Layer 11 of a small transformer language model trained on English Wikipedia (15 layers, counted from 0, width 64). Numbers have three digits each and are written without spaces.
A neuron's activation on a vector x is SiLU(gate . x) times (in . x), where the dot is the dot product.

Input weights of the MLP neurons that the questions are about. A number n stands for (n - 500) times 0.00082.
n6 gate: 464558573669414422347511600402424731530647411526564339564452498233739591657537563545623635482399405413523473558667423497446321432527656515673372593566617708367547464392547567415542448464594628
n14 gate: 457591643684337645690384651574524537731493453458337552566551636569577321471367398299543353418401398337326597570517438645488484489742793529388540595418432479356430496418377306617485507472394640
n15 gate: 435400379707392577474497361605422664559259753711538598365589478345462734481700338371312337327529461533495453602482411617553568382524624609520557399638325527468589683512547662368581712532457612
n18 gate: 461417252513389414236487479451530623491642517634389542619547561388503416447466500352762407692436475507486473350251412509468571458589623435585469490557364523534514443600575514407703498503675513
n26 gate: 663301442498455669517604421411318469760653670578298633425642467448246392649716506432601674480545406475523403512230538570578598515469408449690502493688643552510380250373571418570177582535591272
n30 gate: 741585541552453498550478399562433599544559475608465520738490554338307513322508510505306485493362489493811700589483422574405556590382807402388552459633619587405556305417239537499563657711616567
n38 gate: 402504596380445446596406520449531487323632492349459583464398470458408430612453404500514495488447516426390442399449475508348408628403511400613452563518416523445464502682602570490579436756515500
n39 gate: 682473610521389356439618441445272500573646205394399751736546160468366615494314506486678293679612381573404646567440419466620452543546726380388581506443673457433469515401285381465570526529383399
n49 gate: 748193973369230491479300589640458597468662482474359852508561423503412437389582501193584376537493297652691545452559574638557570532645578392247495357433560680268534619558498483614618567541450552
n54 gate: 596501602440509487509451480485573467452471600444355558559510430416446527494396671533713721547609478561570543456419401600680645441577404640517238549525539551709605274329607477427415628697309135
n65 gate: 522415387491454295495314501441645429344600603564285479434599788617419501364477551398459456433359370495290529555416657390472492250480661348702453486524743480372551400569557350758307437451551579
n73 gate: 314424447615435459394371521707671338494483499572594605465364509410460584396407528655582482465647513505221486546618554277513336364719486402590244470634571440221500586366443441639442634501503443
n77 gate: 451523545526435714403611617340599495755505306476428476751486391349581585340513655709681256647513430690453685632297574746556458474480564469283503471557316602434657437277513358379755610149593515
n82 gate: 656449788253261326550382448477587477503546495497706512449566487323729622513419471493530643454686483436645499641415711477566502501492507437569436687594611395483609414615424640558527761529623350
n85 gate: 352204685601567672607366597674529493431644621812354715474371408529547474500453408492363406239474353521418442468528568536523432468568650618441526541561393590596410516602274648556576669594812531
n92 gate: 626525485573449421292515697607309810341447497461552537529732504496333434421744526560546595509301509527499462485278616493318644315357663688480458527499395233531567529448522378599576391432528513
n95 gate: 599535472716468657437529675422508415510272560568719526420410356582596610446656398491485245473558406551472583649231556629404515704596596484597587583376543543606471390515577455415571668572612355
n96 gate: 466420608616573520453345578564595661594451585522333688485693512389547429481513412605523443619490577527450462406264329583449526414528469469467585530507495675214426260435502581640577656655379642
n103 gate: 558350528508237442503431391384395648587475629565457435569409580362431691306462919658725578347687518656478327357423380245594529283435531642637629346552445550535379423619611604511486740360679460
n105 gate: 464373554497459435510352408453299491573578574599406350554476258402669527606634578363549663695492384390505695489512391583463622385472333458409620383280442334635656433578592481336670593569428642
n107 gate: 497317487445207366438597497824455286394629473576475487408661578471417595474552380211509471274259380580452445637634251567440513554500738557423575354484620380190742213569472512537568561551598446
n114 gate: 451701372492564408381457580355452389491576539475601549662461535501565745370397552339501471486544442403506356573319861403299431197459734743400484613475671449580500541450462845425562505460509159
n122 gate: 574333347727519386523675289434159698608570495442307547636469528437588784530364368612612531533562552417415362567538578419481559580443498531555440612507388405318662526289632465505513525290721354
n138 gate: 546127591487458556303494635530451465365565514357406746494435529509300246499576467187727592591573538460619532522423507484450676473536514585460702436395450576650609655580624503451405419362489492
n141 gate: 471302518652369623565484729461343683457470477174662507372683419362398449494479591388476287500506584514489601360553562390538438331503370411468648544396472396596457432619533438451469377705427279
n142 gate: 464253588583255492620574643409548219494455383568392518606206314478632506481481686580306287225497334447363610700487539439453521418606477665565699522361622515432500727413447594438498617436474441
n152 gate: 303371317501520378703388605578466375284808487551419535585649507513587540413637467619611729520490442557439548526599791452560549427849485590434256274600558336535477679390337294622311523696510563
n153 gate: 431641332471406467574500559425506532528587374556481558729761524561668401581332468131379346499505507570459465544334582542386506537754686410500477395518365594665503490442540360652467416412597544
n180 gate: 490663411587481616484377462293429353483582569559426602612710523596556485671501395441585464400410570467360579477549504338549522522741625600656399460479520605434322405361539271453576475631330410
n185 gate: 552408396673509621361385566415450558459488742577301425564529484697522433142552702682555534493474426398422506456451640652859557449562481407492346372338497284606471597356676344523398518441530435
n6 in: 389531524660441283476498595609526546491512453408592346492464600459426649419374707643574593527611600614576433403465609451608495475391467600519421395695713434368422530352610497374545510574604431
n14 in: 418382517579532681421468468317570445413439554543410632479541507609407640510440355770568400285738557557479370355490434450461450511534528607429571534481464553405564493669586621406412683458557438
n15 in: 376371502514576575257485616359425653527592600262647449387235604256519488423423492545530466550594519607437376535563475292446476425595418566526489436688478619353509588566652237586345636437518440
n18 in: 577346506369503554570511715518469499321551520315585454437474473551587669631489321645430439557498661488367444378594535567535612504411447572313422527444367461505430592475372543550451425445775437
n26 in: 601497372418668539452369231387530462460494589500377509482681449326570396667382451487541442422519368400810387515438411492571494363497235410637542513491822374464387465374437393614606598606574542
n30 in: 531452412695414502576516611513407469574285475437470524727416352601351597538553441535435638396391655477521464434481326534427488253532407380688579482396353515343543390562414484672659446606645630
n38 in: 446507440532703591433648495545558561498193529485563375457554491484647460421568509493384455567529550416633512505647447459524511517433446626455685536388459372618426533528340432527469416475458507
n39 in: 419650365553441313251591410534516466612537432417550602645696383359637455734440557653602427710665361447553610528653565585459500306597492409523438559464433424546640597450527448629456664418420477
n49 in: 327516578651397461554486611651591464416438388496501366681532457549619529545538442542386499597463812545450401495450678571642494584580610409589702413471459489690382584528440566329534311428621324
n54 in: 600743493398581585492558336627731664480421445532396411452497409422596415653514564658449470563662332439305342488363589455491499512632397626531400464368575471653433409470622446446419482460483631
n65 in: 605550710539416490549406452677534444517450530717501391379588577468361195577564647556638661547478576415379465398646416617466499413471462574586500457600415449535673409487580542434332601673566596
n73 in: 450657575469583565423479437518637286529532417606544425472538529502548492564578736544582570692497464548439526619394533630402538599419490610530441382581533281460627502487328712402530523616614159
n77 in: 391497382483297465434570546335305564337399511631726274527456449437804469398499575707598664608478511364444311502381669437431445576574454535472481444400554676536440492487675412488546364418573581
n82 in: 671413501525728299459549514617664550567375539271415420387494621417487770521484576507407561642374504286599527540547530293646639364325528396481470506609341503466522384636486476309561620561598563
n85 in: 509564384361416552313504563603688605397581502512501497414543556589241744721400419494345555404408464353507448264604466541485513447547443628504393541485433625239520363592589376478543333724639527
n92 in: 499479150494513463391577520440589742441452568264484481579645386533360448430616375492547549547533481657442335406521625521415548641378513473653678555420449508532379581361594567459326465801555716
n95 in: 461374447635613565596391540218354533380384559464564624397518600499632493526682498514595482688446441470311415481409446417424631584650541656477463779502511511502480401634568432492690554392463644
n96 in: 446361569436555636265570479579565714494475631720534526295582572612419511387495613530546599327431503480435325596691490528452574484380520509357517367479378492511628347492543692425677426375519608
n103 in: 494524465421480554423505366306548294574577580658593432501414532368402448424515692535477290666365600612563681331686405488628547600409614387464403597528545479536497444323606509547529699307418245
n105 in: 390639524629692429482351487625557493587374491464356508561667581437543692387429422637563424629408528340444407622500486505695411302286336552496623460420503614453449442390522556651773681326515595
n107 in: 431420577445540494610290561532707524494392522521521407699372384624554469408660365441496410535547556532671699403383607504676588379480433490530380903488590601589484583666417410528595460725509670
n114 in: 660517359655357472579664402563495477640629486371445443558474498426512651622525370616622553406493540455605489528611635592386363256445388471413457371451703382372481534427668524471571730575447463
n122 in: 613447634435533344637322680558526353481471480604577499653495575662464591695539459385389397579465516918498375509485597548352431688602617419441575504658357529514586338415457330530491504573329503
n138 in: 517428459618565439306515560570416652561475591837393559447620463442497545605459339451412625368485518373475563401618418328455349442570380401316616454472493453373467557451254455463619490564618501
n141 in: 429429524423177487403507735464411386640362360470434622559408470700477700386491524525480564545641550477316499390487702570515441382585467526419443486481514425509369445419617411468654475489523272
n142 in: 366497610382791475438393405532468552287504678358430580591459500513570280498296623427432541667619476476582459641509703344397570595570398742460396508327407528639474548543293477559498534309549613
n152 in: 336460567661560656334420427468486557510452390559553410742537418537458738704568518349723483518482692464529420535537539601702452542505641432465527396474507542577548606554425498543369710735427458
n153 in: 398464415505409677632722556474347592720604559492385548463588624639317465610523466543509639556416629633600605697543551568572560509378489450438494533448758448464514513681392586603567485355720356
n180 in: 460632603268458576442247547674604410607600394578575391579590416617508452416422620454406455470524470424498600660437521441281497552535490543401565397322391300491520463482479512704582434495523426
n185 in: 536433153398497573464397589299559549565421567482325524560465442635567407500469410411421500428313470333519430564450434443610401799501279550623511543420503486470455400407657498402384290528473394

Each question shows a token from some text and the vector x that enters the MLP there. A number n stands for (n - 500) times 0.015.

"c": 399603553635540619664570450510625616554364714393503530469543754352352312662526424461565314447500582596354509533662389630508410523522434367584426607553452653570457627404632473532405454389465526
Which neuron lights up most? n15

"s": 588566429617608549529510372676406455597471601486514511492446603405560288455440448580644474403613494410486435533497284641500356321480580394636572518465431338731306637691337462446548432572484506
Which neuron fires most, and how strongly? n122, at about 0.62

"we": 500329612398562604518622421460596475437457415657602623528422576711602490592412466420253462546344508568605422497721501601278408537475473453532537621368545521444575386579413578569703640627549563
Which neuron lights up most? n85

"o": 390733622450504633502483481600491539593323442541404568634615596560455537441375248402278365475673448524458486334543467571245437516514472468411664599516724586445540442579234525491579406604516575
Which three neurons fire most, strongest first? n14, n30, n85

")": 388448525384504584487325442687590437613574540513480297514463454390440552588404589547608501574592604417340196312482484471486365611392523440511638549498487481447490424605544437671412449639427551
Which three neurons fire most, strongest first? n65, n153, n73

"e": 514651458566599715452538473589374554513624449678516611330631542476502351687447477386381387557685543644625307429651358522335399530405432396507646490441437505558523528257515524645463623556428566
Which three neurons fire most, strongest first? n26, n96, n82

"\"": 458496545499362565487433481532568502482568643428513354553458550445481463462404581601489671519521690262371237571575514422457252527367434393624477635576536531448508385644486465585546403512406498
Which three neurons fire most, strongest first? n65, n6, n82

" (": 625515480245482567438490474425629470540564504397572285496466464450318426572258480489433550442544526696449497488694446575459679592327412477530509583576636508527379571533598565623527428566476409
The two highest activations, in order: n95, n105

"ca": 676549531479571475568661613566441638462401426483525455477601543643427528537243502169327509534468683572521610625697523385550471503344495401544645421597349588572416486447453516444467392419383560
Which neuron lights up most? n153

"i": 465546585375613649409417546461400476544542542433582597513465535625435438354476405453496396516598635446552512512618644668321442427417379271318661548407425510678627592463110427578499540470496626
Which neuron lights up most? n138

" 19": 483636463423514731468534743426518481597504400372585314693430528549527474491462395721462375531479546574463239596441553583518562590559347492633574396479530528660439539508351412663595375564501466
The two highest activations, in order: n77, n153

",": 443525599420517489276272527578711540511510424581529311394376405409586471400456385567602297428571500470316420513597237464338538645287494524588481469358470519463497443644530493556477467466386508
Which neuron fires most, and how strongly? n96, at about 1.6

"und": 426431390559458495645620531480545459555457615593551627570387501451361495588424427570545406477480651494552393643537272673416328618505625439725377499540467506555409658372371511350511298696524537
Which neuron lights up most? n30

"rm": 369561579497494539616451595391545422499467483491412473497365505428668330507522546578942496537516628463496533392516366608302418521460535384524620572607600596564364753395431531561508431424593497
The two highest activations, in order: n77, n82

" of": 345808489435583501459489599466460371473522407472476294646499382524694433512387403411616479532553539504614677531495417634480393582400337386560449464353431314617457500574422460478328414392442548
Which neuron lights up most? n96

" that": 569479513537450487481456475425480513520578294537520351467187408529652467556187598570678503576599619419555509571667430588446477522439420520632539481362471452508352331739440421476525487485558589
Which neuron lights up most? n142

"ition": 482640509589444607531464456535529491600600579545449503528352537448529419563303548680861415585480614261372337568477404464324358475399579336523442575535563624508342508502394502427607386501604578
The two highest activations, in order: n77, n6

"ty": 433504328526473640789378617575539587457479465429607509534363480431551468462331463516690411443532645422490309434595266538571268470551550489618497612538360414513504420601377507385455467383419602
Which neuron lights up most? n14

"re": 522432374414532527436459517585510415577517374423481562590444622531580435617217378660661581485640385419558428431576352523366320465535294407488344739547404489397578512507620467601402677634497470
Which neuron lights up most? n49

".": 329226530384462635525446433643542625546465529438486299587362404574466503488272585397344452485575532397463480515579484412644442571393483517576537492405418544594314576679626511651362530585365602
Which neuron lights up most? n142

" mo": 609528533563498474424621524430632611454463289392505587447603366647538427528358470345395425415520641521504604429583606380420333593489537612437597525589561670643404301722446431548575405422399485
Which neuron fires most, and how strongly? n141, at about 1.1

"tan": 478482432527549592502490557605481424442455456462512487528466475681642446614538581692688582560338725468552372361491214521588342563526455570606543475370423487713425491469533494530364363598573412
Which neuron lights up most? n185

"is": 638657305380800570668529422533523608410553513544537552562388494564498388437537453629546434481442659529412398620451257544623404485360520494713591691511585316604430514387541549501542363498534486
Which neuron lights up most? n185

"vent": 478434442546318477660574522480430291492492600383575560458381583411675351507566439270688490657497599461508611569440194558524434643370498450543639662531388456560441531653461549456658399559590544
The two highest activations, in order: n95, n107

" to": 533613429286435431476539449494489369525462309505571382576441441507673371602501494412572360526526442468641675335566431523518339635523356344366617589478472489541389319629492451298455428431276587
Which neuron fires most, and how strongly? n39, at about 1.6

" The": 336461588369448781474480394629576607427544357408637530344281391597566542485446469290503488685538658529477550566547504521402376430428572515509539427577393378394487492635567586352436382598464458
Which neuron lights up most? n141

" Ad": 467507388500611528382620370597574510417538321520504531504677417652527443442718456638446445389489642454509377489577598545274320796410563424594437423455492451465480506578566593575589490514388480
Which three neurons fire most, strongest first? n92, n38, n82

"ro": 480494394568604510558514514441437495521280499658666496485430427587424526556522348450361605523596618619238362432608300404455297555520345521491621561591322485650446418501542640453359419543543460
Which neuron lights up most? n95

"y": 438519521427514430419729409469603504372419347438446566421455501448408501580385456662546374468517488529515309406615583470403270568495587514486641416508194508300598508471486566379592616363456636
Which neuron lights up most? n122

"h": 350566477489430513379441581411744363528392493435670478486527473544657506488471556646548458376574679461672453362628222532469261396538474483579587444469466484457503444499546569582500551433401612
Which neuron lights up most? n103

"ra": 444541614446695454421583567481428503516393331524614630473615681654515539513471475432357675538445401476468534407630504428353459408446437641215654675517438348619526546754392557564460594535351509
Which neuron lights up most? n138

"£": 573431482438486555603410545380634415528498458569497344501450649490469424507307522531383527463559614364491319615638464577471689788523498522459674549484510607667415679676532498489615495370409505
Which neuron fires most, and how strongly? n142, at about 1.6

" case": 624554569528460470484521555468610420424652542463486408411311434416621331555365563497927565678601574453435452539501328434471356418492465443536387716561422641535454606613498518486548436513517557
Which neuron fires most, and how strongly? n54, at about 0.67

"ctor": 389430401508567670411557509447598387522627637403585536450501522539417476546486483475837443675513607400384398475516275403482337472428477566611494440522386486510436541478535406338471198628514411
Which neuron lights up most? n18

"\n": 493421433494474573397373342496564487702567563355395322526480514567398458551370675389406520453587492592608469493607599515515480596360408571452637631382437434572460606682410511741569271470443680
Which neuron lights up most? n77

"bo": 329442494500413571544503441517483480458243525571616597460367345518545435595564469554363465535640544563341228338477306394425339401653235479523519579475524551564355470673419520417536423667442415
Which three neurons fire most, strongest first? n141, n38, n95

" the": 283449429514480749486433504601515492572527224338580316318366411533564547586482518371515408631446633463428585551599363463471435399421455483459525528568457272513498479598598501361494443526452512
Which neuron lights up most? n141

"ed": 524483218415484452525447583422618389594599472416513452559570561497611434542471440660638337467624351583384588498635379357426325659443483323740346580528429415574342431584400412482503587554479550
Which neuron fires most, and how strongly? n39, at about 1.1

" w": 471549491287460490547500408569718424548561580598545610313462479714617486305426409462465408340570658396362625600463458609362504620516542629506590518590589427424410428680578567509564424503419678
Which neuron lights up most? n107

"an": 387740473375565592449398467410496484494307475703548376548421624590583508499549587527721649522504648412595488646469332428633517420359461481511546583531449538837534447590340449594422412392599460
The two highest activations, in order: n103, n85